Layer 5 of a small transformer language model trained on English Wikipedia (13 layers, counted from 0, width 128).
A neuron adds its activation times its output weights to the MLP's output. To switch it off is to set its activation to zero at one token and run the rest of the model.
A neuron's activation on a vector x is SiLU(gate . x) times (in . x), where the dot is the dot product.

Input weights of the MLP neurons that the questions are about. A number n stands for (n - 500) times 0.0014.
n50 gate: 526,212,370,834,357,707,406,475,561,287,458,341,623,803,400,565,483,445,377,402,537,541,483,556,731,331,288,464,633,516,439,393,691,570,488,648,628,359,348,375,550,353,530,469,639,584,286,328,508,442,416,618,634,434,592,744,524,396,375,432,363,710,239,276,716,488,542,385,391,542,697,150,445,500,740,488,558,584,198,619,404,623,496,578,508,517,524,376,410,492,636,483,483,541,590,271,521,321,394,651,632,441,324,587,381,492,566,381,770,399,426,365,471,411,164,638,428,392,508,414,347,353,542,224,427,475,467,488
n73 gate: 255,269,535,327,542,381,228,698,364,599,390,587,570,521,314,692,509,699,522,641,275,556,539,513,564,467,526,596,677,424,623,535,402,344,548,667,478,245,423,975,566,382,433,533,513,601,398,588,612,678,259,487,785,453,232,355,614,316,352,429,361,521,513,594,532,500,399,569,483,496,553,513,292,216,227,362,535,609,425,641,441,837,496,496,420,473,377,349,526,439,576,667,395,440,586,592,435,282,582,222,483,539,214,582,663,462,246,508,585,530,603,671,535,635,395,424,271,387,588,556,378,338,364,310,798,544,491,214
n97 gate: 591,813,540,206,436,273,495,802,539,540,359,280,653,562,356,548,655,509,541,307,378,548,522,474,336,462,589,573,383,565,547,260,509,531,460,646,413,376,628,540,468,644,454,521,561,329,439,573,649,594,680,561,574,341,113,568,292,521,446,556,448,805,611,351,488,712,302,544,369,317,536,553,373,491,688,577,589,437,509,465,620,402,487,522,652,377,308,562,399,513,410,721,805,659,460,349,509,276,866,610,74,630,647,771,447,701,496,581,566,491,851,597,549,604,667,435,414,344,337,637,483,428,586,163,365,728,558,625
n135 gate: 432,617,291,468,181,569,662,496,298,402,441,408,575,348,561,435,661,318,487,688,362,701,584,492,613,303,687,687,306,528,318,678,342,662,633,492,676,483,512,704,424,240,457,535,508,521,718,676,496,575,550,590,386,504,496,399,456,440,525,368,383,299,740,663,708,574,337,409,443,446,588,393,424,671,211,712,570,462,479,152,684,289,253,665,464,585,512,616,348,525,472,462,316,805,594,388,620,479,567,602,587,396,672,409,496,533,578,643,874,642,394,651,575,395,556,504,400,442,679,479,496,592,471,644,484,396,533,533
n149 gate: 363,877,581,634,459,388,735,331,560,350,553,763,269,462,495,514,519,718,559,542,542,655,534,528,305,464,381,527,606,671,366,296,732,681,709,605,318,765,585,505,423,846,598,824,266,361,458,275,514,686,696,467,728,185,541,403,403,505,595,537,463,340,557,463,244,538,495,354,263,562,332,481,471,605,626,652,841,452,558,252,734,669,354,627,454,256,249,429,646,600,445,587,433,590,801,610,738,471,670,219,637,443,509,330,486,691,604,313,624,314,702,641,318,801,340,560,546,381,217,396,486,394,538,481,714,395,576,576
n184 gate: 882,743,632,241,505,490,443,413,505,654,469,317,514,729,453,801,395,321,583,500,470,406,230,466,405,667,606,842,206,426,500,645,569,314,490,403,557,590,470,500,393,220,433,548,446,586,485,583,510,692,561,643,796,231,364,408,402,281,394,481,583,535,455,653,551,385,333,185,854,445,373,625,326,556,559,651,641,353,740,733,612,568,365,395,436,691,766,430,440,590,734,607,809,780,281,417,485,642,661,89,390,475,500,849,226,688,295,452,608,603,694,748,794,505,519,579,253,475,819,630,192,459,490,530,525,353,455,817
n206 gate: 471,524,366,754,788,696,637,452,714,566,200,548,554,430,654,612,472,229,168,280,701,693,510,472,560,156,367,400,593,296,381,566,407,624,438,587,495,495,552,615,239,413,417,338,570,697,226,335,373,662,553,290,439,415,390,577,560,523,510,646,726,382,286,407,801,689,740,519,356,390,717,344,641,725,584,417,600,351,230,444,652,317,599,793,481,520,323,467,603,775,459,355,165,538,566,403,829,648,482,434,334,615,419,615,410,477,712,340,279,207,453,477,380,597,546,328,541,677,555,509,491,577,837,666,467,323,309,348
n50 in: 626,671,77,600,565,527,321,576,307,555,572,500,421,621,566,322,520,657,484,554,473,629,496,462,346,575,464,568,442,612,546,591,357,362,726,477,365,575,285,504,636,332,414,425,547,520,404,428,394,524,460,550,337,500,546,359,431,439,726,447,611,633,619,597,221,484,464,386,438,587,268,653,548,770,496,408,504,596,440,683,389,348,410,394,404,131,543,465,676,595,580,496,659,638,262,466,599,540,481,527,453,699,552,504,371,601,492,568,573,805,285,274,763,604,649,581,717,655,546,649,292,444,428,413,597,456,492,235
n73 in: 533,435,500,496,585,559,682,378,535,425,680,468,301,500,282,484,752,206,339,666,347,599,480,554,492,618,408,758,645,617,769,528,610,364,725,639,728,756,639,286,439,403,686,375,461,310,535,574,423,464,597,528,583,563,570,194,633,485,480,442,640,591,404,386,474,564,468,377,390,351,504,623,357,177,610,624,692,286,431,844,422,623,540,496,531,249,681,488,452,552,644,598,492,444,409,383,500,326,591,607,572,362,428,669,317,630,297,539,616,653,666,504,690,543,655,492,419,496,485,536,348,431,443,584,410,274,581,624
n97 in: 478,654,535,530,487,431,198,673,474,660,398,429,458,236,550,264,456,380,639,470,273,811,513,272,528,675,715,693,163,415,312,504,389,452,688,428,491,208,548,469,344,412,604,604,586,562,137,424,504,583,571,461,642,652,141,513,479,521,592,445,521,691,452,311,398,327,469,391,141,640,318,344,246,487,384,640,400,460,655,457,661,525,661,522,679,316,804,605,517,688,470,629,513,565,496,504,548,509,583,560,391,752,529,486,565,367,795,416,630,598,500,599,637,466,441,586,757,535,487,604,615,367,580,413,655,755,654,675
n135 in: 614,545,624,532,362,363,403,654,328,654,412,525,477,524,547,576,480,387,218,589,520,488,517,646,552,325,521,386,253,328,384,680,220,537,381,457,479,582,403,541,388,177,449,477,476,645,528,678,695,451,529,496,552,366,227,604,364,251,488,374,516,451,480,689,481,297,417,467,620,623,512,573,558,306,271,666,500,595,504,387,658,390,451,593,747,664,628,557,366,537,480,862,430,529,678,476,525,776,372,673,549,434,508,341,427,472,618,610,812,636,294,456,376,568,611,736,394,529,539,577,779,686,454,504,556,261,710,320
n149 in: 486,343,630,569,667,622,592,432,478,689,283,617,606,386,616,618,518,369,779,496,587,452,590,466,103,437,603,543,500,700,621,269,417,398,429,389,445,460,434,303,816,576,578,340,482,208,626,444,610,531,374,592,177,482,659,663,617,655,518,419,556,509,593,526,525,584,204,624,404,527,703,646,486,728,151,642,256,321,468,575,530,440,389,182,595,276,400,496,570,544,625,902,625,535,729,659,714,581,496,557,664,186,496,500,376,351,359,581,529,648,557,373,513,470,376,330,680,393,410,244,548,293,550,690,565,245,571,691
n184 in: 455,212,375,393,640,608,749,446,810,509,356,753,782,474,353,452,390,698,446,583,388,744,308,411,305,336,328,580,298,272,338,395,448,751,376,657,614,381,784,478,531,487,445,771,630,455,526,313,555,478,420,548,383,509,543,325,655,359,681,483,329,657,549,504,570,509,433,255,547,496,884,601,815,638,296,355,623,309,764,439,470,496,434,509,483,618,427,272,605,491,585,599,540,649,430,585,332,549,450,535,452,607,492,579,483,669,671,453,332,371,613,457,451,728,423,547,402,319,861,294,418,558,696,447,297,575,358,333
n206 in: 263,715,547,434,652,357,324,322,454,305,592,513,332,339,674,370,590,753,702,744,643,445,414,545,599,541,607,525,642,391,446,509,420,320,560,451,783,530,640,405,487,617,403,625,357,340,346,446,815,539,478,504,319,318,339,391,588,612,659,167,492,598,727,525,512,623,414,785,425,427,543,555,500,556,525,496,363,500,652,323,686,656,474,462,404,465,513,402,661,577,533,600,311,372,373,662,273,496,452,386,803,81,359,131,475,403,220,401,389,697,390,593,608,454,405,441,533,324,426,373,542,314,357,479,605,655,569,573

Output weights of the MLP neurons that the questions are about. A number n stands for (n - 500) times 0.0014.
n50: 352,685,422,380,419,490,650,474,426,404,314,637,470,581,253,506,535,637,365,475,259,489,406,469,603,511,405,556,320,473,391,551,606,421,516,542,453,524,610,512,497,540,480,246,467,356,557,296,525,628,411,632,619,461,532,550,570,595,564,632,594,385,503,543,720,591,561,597,486,510,282,657,445,654,479,341,217,455,374,452,568,419,572,345,256,687,425,645,590,440,654,366,522,564,464,601,528,539,548,450,325,546,482,546,464,486,306,389,486,735,277,500,365,497,490,384,554,749,542,385,380,686,648,607,545,562,500,144
n73: 358,346,403,493,328,520,524,630,551,589,388,617,730,523,658,683,540,616,593,343,769,534,601,551,673,569,515,309,627,595,514,490,308,433,493,357,239,370,564,796,721,617,504,743,377,448,756,511,595,493,448,463,682,337,341,656,542,340,518,507,470,500,439,449,369,389,446,590,671,472,585,436,491,437,295,395,387,468,406,412,444,434,377,755,407,560,539,563,679,588,373,480,414,514,644,503,639,481,528,467,436,496,496,479,616,504,391,633,620,683,558,565,266,396,532,589,300,464,305,725,550,476,460,639,568,770,535,537
n97: 408,578,548,566,629,500,641,370,527,474,478,276,409,332,609,584,393,512,355,349,314,696,251,369,520,484,661,678,492,466,467,660,439,341,453,516,500,594,249,483,579,272,595,620,416,607,552,504,409,482,618,286,448,595,549,466,675,358,531,357,728,526,457,361,500,557,486,677,520,713,515,431,832,503,383,522,235,523,573,470,844,602,483,424,353,414,515,571,405,434,364,257,395,545,453,532,663,630,674,721,496,492,691,515,588,316,489,757,456,579,518,192,592,511,442,610,272,648,439,788,743,423,543,552,341,723,572,409
n135: 715,537,700,561,650,410,836,314,521,510,291,486,622,487,345,384,382,465,563,525,526,482,466,553,608,362,572,511,401,538,503,575,431,445,490,386,478,606,396,597,431,329,492,517,487,412,584,539,532,321,486,250,405,620,368,325,601,294,212,549,577,424,421,447,613,284,389,191,624,493,260,555,647,613,507,527,390,448,514,546,322,615,724,511,569,497,344,640,511,450,349,552,461,404,447,444,561,500,483,471,522,421,749,252,361,493,443,520,518,497,603,492,314,591,468,531,445,574,454,710,840,622,487,534,736,663,500,515
n149: 526,554,486,492,613,705,770,647,685,457,558,719,234,559,815,369,522,440,460,776,442,306,519,440,654,429,473,449,578,450,613,415,715,549,563,436,529,500,433,654,401,269,836,488,444,634,568,773,525,496,569,312,539,508,529,395,458,339,476,621,649,508,437,528,620,773,625,563,586,566,433,267,505,573,577,338,395,516,659,483,296,690,614,632,336,636,606,419,688,427,600,606,442,372,395,682,271,394,644,582,409,329,187,376,504,632,684,692,355,664,545,727,370,504,453,547,338,544,591,616,449,897,482,496,555,567,582,246
n184: 429,374,457,695,660,403,150,464,344,537,493,524,567,576,472,355,228,524,391,621,594,514,550,682,668,446,480,400,745,537,448,334,493,677,484,437,446,467,459,515,479,677,419,557,445,417,297,410,484,436,321,535,494,634,478,398,409,623,500,637,514,517,600,536,469,366,446,637,358,543,424,432,374,425,650,413,529,345,383,402,472,528,328,532,394,547,220,550,578,524,439,402,412,778,461,388,687,602,359,775,579,465,434,523,653,383,578,636,439,310,600,340,483,285,541,571,423,538,295,591,608,473,275,566,473,486,540,394
n206: 299,474,496,437,504,526,628,281,413,743,542,535,538,554,328,384,277,587,593,338,270,492,492,433,404,393,380,458,626,409,648,523,450,508,654,425,566,245,203,669,510,324,756,569,548,545,302,409,440,507,332,448,528,540,418,128,699,626,556,420,11,393,548,490,535,547,260,750,403,584,531,319,551,350,433,462,604,539,488,422,500,532,493,772,484,565,485,508,428,619,288,615,350,481,645,581,504,637,308,464,529,544,460,411,557,515,378,591,349,276,371,589,594,216,461,542,492,728,449,351,620,604,522,538,750,451,704,585

Each question names a token from some text and the token that comes next. It shows the vector x that enters the MLP there. A number n stands for (n - 500) times 0.006.

Then comes g, the gradient of the next token's log-probability with respect to the MLP's output, scaled to length 1. A neuron's effect is roughly proportional to its activation times (output weights . g). A number n stands for (n - 500) times 0.00071.

"rey", then " Park"
x: 515,528,463,646,601,377,340,340,515,546,529,487,605,501,515,543,609,548,328,413,527,512,572,399,780,401,453,517,562,650,606,469,412,404,563,407,388,382,312,478,547,466,493,514,500,355,571,470,603,466,407,426,529,499,474,461,488,481,496,287,423,592,469,607,457,455,508,472,495,493,183,446,655,328,563,496,408,405,477,553,377,449,471,542,735,579,645,519,384,523,442,416,787,417,447,702,420,729,475,659,541,622,415,587,581,507,571,575,500,572,525,367,486,380,434,484,541,774,372,710,569,430,204,419,620,482,367,697
g: 410,605,365,464,359,359,519,464,503,329,390,598,512,284,577,475,557,771,516,452,514,454,285,550,537,245,454,720,542,485,394,594,643,391,610,353,437,494,780,484,341,527,456,542,220,595,591,627,504,752,586,688,475,588,433,553,473,613,226,451,582,263,534,517,531,500,578,596,424,317,548,639,496,477,474,284,436,555,471,451,572,328,337,542,815,624,757,266,691,743,469,498,544,651,506,420,356,455,657,541,445,524,301,622,560,696,513,405,412,493,358,545,175,467,438,459,494,561,558,683,522,527,496,418,549,619,339,595
Switching off which neuron hurts the next token most? n50

"h", then "a,"
x: 442,625,601,562,590,558,598,395,443,457,436,746,468,427,285,528,440,516,606,545,402,554,676,391,624,479,588,575,579,552,698,440,431,515,386,550,559,590,455,477,536,523,448,598,512,528,473,516,556,566,670,600,412,672,520,281,541,451,532,523,544,574,750,500,509,567,445,554,524,406,428,405,677,388,613,355,416,585,238,595,388,481,309,586,722,531,351,428,516,566,542,488,553,339,376,709,545,618,549,715,629,518,414,786,661,475,528,345,332,545,518,438,339,443,507,376,437,415,396,757,535,561,615,543,510,415,567,577
g: 440,534,504,738,529,427,402,415,548,457,490,415,566,639,592,485,409,442,560,554,593,545,572,310,466,610,688,394,746,301,665,350,713,295,623,621,572,386,433,462,546,312,441,455,567,600,550,413,444,685,328,484,494,553,577,520,516,559,369,570,469,548,417,483,544,439,274,629,327,364,489,610,409,793,743,567,620,591,410,202,481,290,699,533,496,343,484,460,364,299,553,417,337,253,660,691,504,419,597,513,502,681,344,689,652,497,704,481,486,407,443,624,688,487,561,366,700,489,394,472,637,292,433,350,211,443,414,367
Which neuron, switched off, raises the next token's probability most? n135

"ated", then " to"
x: 564,738,444,472,574,510,394,331,594,523,464,428,522,414,218,537,737,550,549,388,325,483,558,499,609,483,533,704,456,588,520,467,436,398,409,505,457,632,430,451,643,461,374,611,684,362,538,497,471,526,489,446,540,749,477,400,607,437,511,460,701,652,522,397,470,426,575,433,342,523,457,425,824,471,573,531,502,406,539,336,553,556,460,503,599,515,478,459,427,633,407,448,471,457,419,467,725,621,497,557,464,520,516,448,620,370,598,512,522,681,469,431,376,584,360,450,519,460,482,715,525,409,461,458,570,774,667,503
g: 742,642,445,529,420,725,599,651,296,560,397,262,502,575,502,496,563,353,544,561,341,554,738,393,488,585,600,587,533,672,616,514,418,305,584,586,625,340,567,419,473,409,588,506,550,466,245,588,541,556,198,454,402,329,454,484,667,356,637,695,490,666,477,667,377,675,501,726,442,677,521,435,399,307,377,518,512,522,403,570,425,475,570,587,617,585,344,411,87,427,373,424,264,508,715,318,457,342,478,529,471,541,459,351,392,351,497,528,636,495,415,579,579,228,522,496,431,528,334,598,406,494,525,256,388,702,554,447
Switching off which neuron hurts the next token most? n97

" under", then " the"
x: 681,559,447,479,414,435,648,473,617,481,336,516,395,505,330,491,484,564,527,708,346,516,663,410,633,418,464,552,554,414,544,556,455,586,370,566,504,516,387,369,670,497,409,634,541,529,580,454,600,481,587,552,514,674,433,332,505,434,414,484,714,594,676,552,595,364,431,476,413,584,589,605,749,403,433,512,542,296,505,448,487,429,581,520,584,537,552,507,306,490,581,464,394,475,387,443,485,531,570,431,484,395,444,482,647,268,492,701,542,711,597,402,352,314,430,539,600,674,372,622,705,401,506,513,656,518,523,480
g: 386,663,540,298,344,206,500,331,573,457,537,581,503,333,513,547,573,455,401,429,554,526,656,391,464,610,463,638,615,499,432,525,435,588,421,572,378,711,287,229,418,341,284,501,741,374,365,562,664,442,454,558,468,615,438,294,541,366,638,550,547,556,658,401,72,445,578,397,344,582,488,365,517,477,357,455,495,507,313,685,416,703,525,419,589,552,439,692,523,286,608,532,387,222,675,356,476,344,506,547,355,602,372,635,555,509,470,342,682,502,666,465,588,442,525,495,690,398,678,653,666,509,587,442,514,614,659,344
Switching off which neuron hurts the next token most? n135

" and", then " Kenn"
x: 635,500,562,545,549,570,504,422,584,574,426,569,476,559,355,611,408,408,347,582,461,607,525,255,759,516,492,626,579,504,550,440,438,398,583,404,472,433,457,468,519,521,223,642,544,440,531,498,482,466,634,441,624,587,577,302,584,410,376,519,648,445,555,482,436,401,533,574,650,658,418,747,805,466,622,607,522,434,341,510,464,579,517,450,708,564,491,440,266,638,555,446,472,426,552,453,572,539,585,491,405,640,412,524,566,433,507,503,501,495,495,427,390,531,477,563,473,677,522,641,541,334,445,697,607,628,602,498
g: 536,529,471,529,768,534,494,433,516,302,582,431,566,427,642,398,714,555,488,635,272,623,412,451,569,363,663,751,597,517,645,518,461,319,468,397,504,657,475,587,563,538,414,485,420,544,742,385,574,298,490,797,641,468,456,799,605,579,542,533,287,457,283,605,413,290,794,527,476,523,458,460,524,643,552,400,544,491,667,506,691,661,686,584,463,516,657,498,482,647,518,645,656,529,453,593,570,542,356,916,373,483,614,786,473,583,579,767,565,427,330,531,356,311,363,408,520,441,524,631,500,609,433,481,442,510,506,521
Switching off which neuron hurts the next token most? n206

"'s", then " \"C"
x: 668,558,562,556,631,600,445,411,624,511,416,589,479,533,318,589,450,681,400,447,354,459,540,312,705,443,629,581,395,605,572,491,409,502,457,470,357,575,440,468,680,594,526,531,484,479,607,297,548,383,465,610,542,353,400,246,506,442,508,477,570,557,519,581,528,577,504,429,504,483,480,506,843,559,616,450,418,486,491,393,485,478,438,480,663,545,593,609,406,691,407,367,605,414,493,433,558,611,466,427,409,479,456,673,540,561,564,440,461,457,402,407,485,464,443,625,471,522,326,646,592,330,471,583,438,649,429,575
g: 584,398,396,425,362,383,442,410,495,368,553,492,516,489,737,499,527,487,301,441,421,444,547,643,532,347,458,590,383,446,434,582,280,405,562,742,261,431,689,360,715,457,316,472,562,543,541,355,373,448,133,406,391,426,723,471,496,358,672,474,316,534,466,315,388,476,322,466,326,438,521,506,463,292,386,527,648,571,344,279,824,540,454,429,628,375,327,390,478,443,441,521,393,463,390,450,680,353,543,732,506,657,435,529,700,454,260,641,493,551,799,552,601,612,534,409,473,358,417,541,657,584,330,456,416,301,540,445
Switching off which neuron hurts the next token most? n184

" elev", then "ation"
x: 628,549,573,494,651,495,649,415,626,502,476,392,456,468,395,494,577,566,331,420,549,574,640,616,603,498,470,560,649,606,688,367,445,288,430,442,513,374,457,289,440,485,396,713,405,518,488,560,636,307,461,499,524,467,498,463,565,278,295,504,393,574,483,472,414,793,442,517,290,381,430,450,758,484,454,432,498,354,283,314,431,666,572,379,692,478,473,525,378,591,462,509,401,472,634,429,447,747,415,588,465,428,415,364,534,455,651,548,555,591,563,537,483,360,414,396,708,445,444,620,370,497,472,451,582,435,521,656
g: 279,462,850,552,349,217,296,573,477,486,662,567,538,514,373,452,349,458,616,523,603,486,411,860,591,667,780,573,252,811,504,623,550,547,523,497,590,438,418,309,629,518,440,520,696,607,472,336,421,426,593,565,517,474,345,460,314,345,541,571,506,501,430,819,509,442,315,509,398,708,484,325,527,617,376,490,739,371,589,493,695,579,677,610,537,602,695,632,477,432,607,519,442,446,517,541,530,468,530,468,540,539,390,540,310,460,422,578,606,485,372,606,678,572,368,399,696,427,388,445,455,332,524,546,499,591,655,683
Switching off which neuron hurts the next token most? n50

"7", then ".8"
x: 694,420,722,546,601,517,576,409,644,600,446,563,655,528,311,592,258,437,294,498,433,503,527,565,595,392,471,622,532,497,445,562,517,308,343,438,503,445,463,377,517,556,574,596,589,290,594,427,388,443,329,529,413,538,484,398,482,253,660,297,452,418,544,502,472,623,609,338,577,504,467,510,565,459,548,472,408,329,579,425,435,438,350,409,727,655,529,449,543,426,361,472,495,435,508,587,535,457,703,602,511,671,437,639,432,448,572,556,445,563,431,473,365,285,351,267,511,582,574,661,615,531,268,612,507,497,482,537
g: 605,475,355,605,530,405,364,650,534,231,469,428,686,660,618,627,217,748,436,614,365,491,489,500,407,583,511,354,289,413,681,520,425,413,518,564,575,480,218,578,170,734,501,630,531,455,463,254,413,540,484,526,548,414,433,489,421,714,479,552,591,370,599,227,552,485,612,404,384,410,515,440,529,371,632,461,477,265,698,363,454,442,524,448,538,443,365,375,699,316,378,666,399,365,535,522,705,459,542,541,621,396,459,722,691,543,451,788,560,683,623,504,527,595,502,520,640,743,559,547,432,397,607,580,489,366,467,689
Switching off which neuron hurts the next token most? n184

" phot", then "ograph"
x: 504,503,481,728,605,585,577,241,475,462,419,508,429,371,290,462,500,600,447,590,472,565,472,324,685,427,553,488,573,432,644,713,398,335,452,442,430,617,429,431,465,457,550,583,606,587,484,516,545,421,457,385,442,637,485,341,518,560,480,370,541,626,455,471,493,544,437,650,376,441,433,526,800,584,482,432,494,346,520,491,555,491,576,427,750,790,550,564,321,581,392,555,367,470,558,531,603,520,412,441,467,176,491,564,490,587,468,559,367,640,568,270,456,433,470,658,568,554,475,601,464,502,474,512,541,351,533,668
g: 351,506,671,364,490,447,636,450,574,483,689,415,628,587,547,350,411,480,437,513,634,539,544,617,540,564,643,333,372,588,483,553,453,646,313,538,491,359,486,662,580,247,341,424,457,475,315,505,498,601,553,389,385,501,592,551,542,584,727,486,503,285,505,763,505,511,451,443,322,459,544,554,557,415,360,603,260,574,413,421,477,704,577,382,601,510,829,587,368,678,346,425,531,582,495,407,727,421,434,171,443,602,511,615,253,466,504,255,532,496,574,612,326,381,517,391,580,563,415,508,574,672,795,401,821,271,627,317
Switching off which neuron hurts the next token most? n206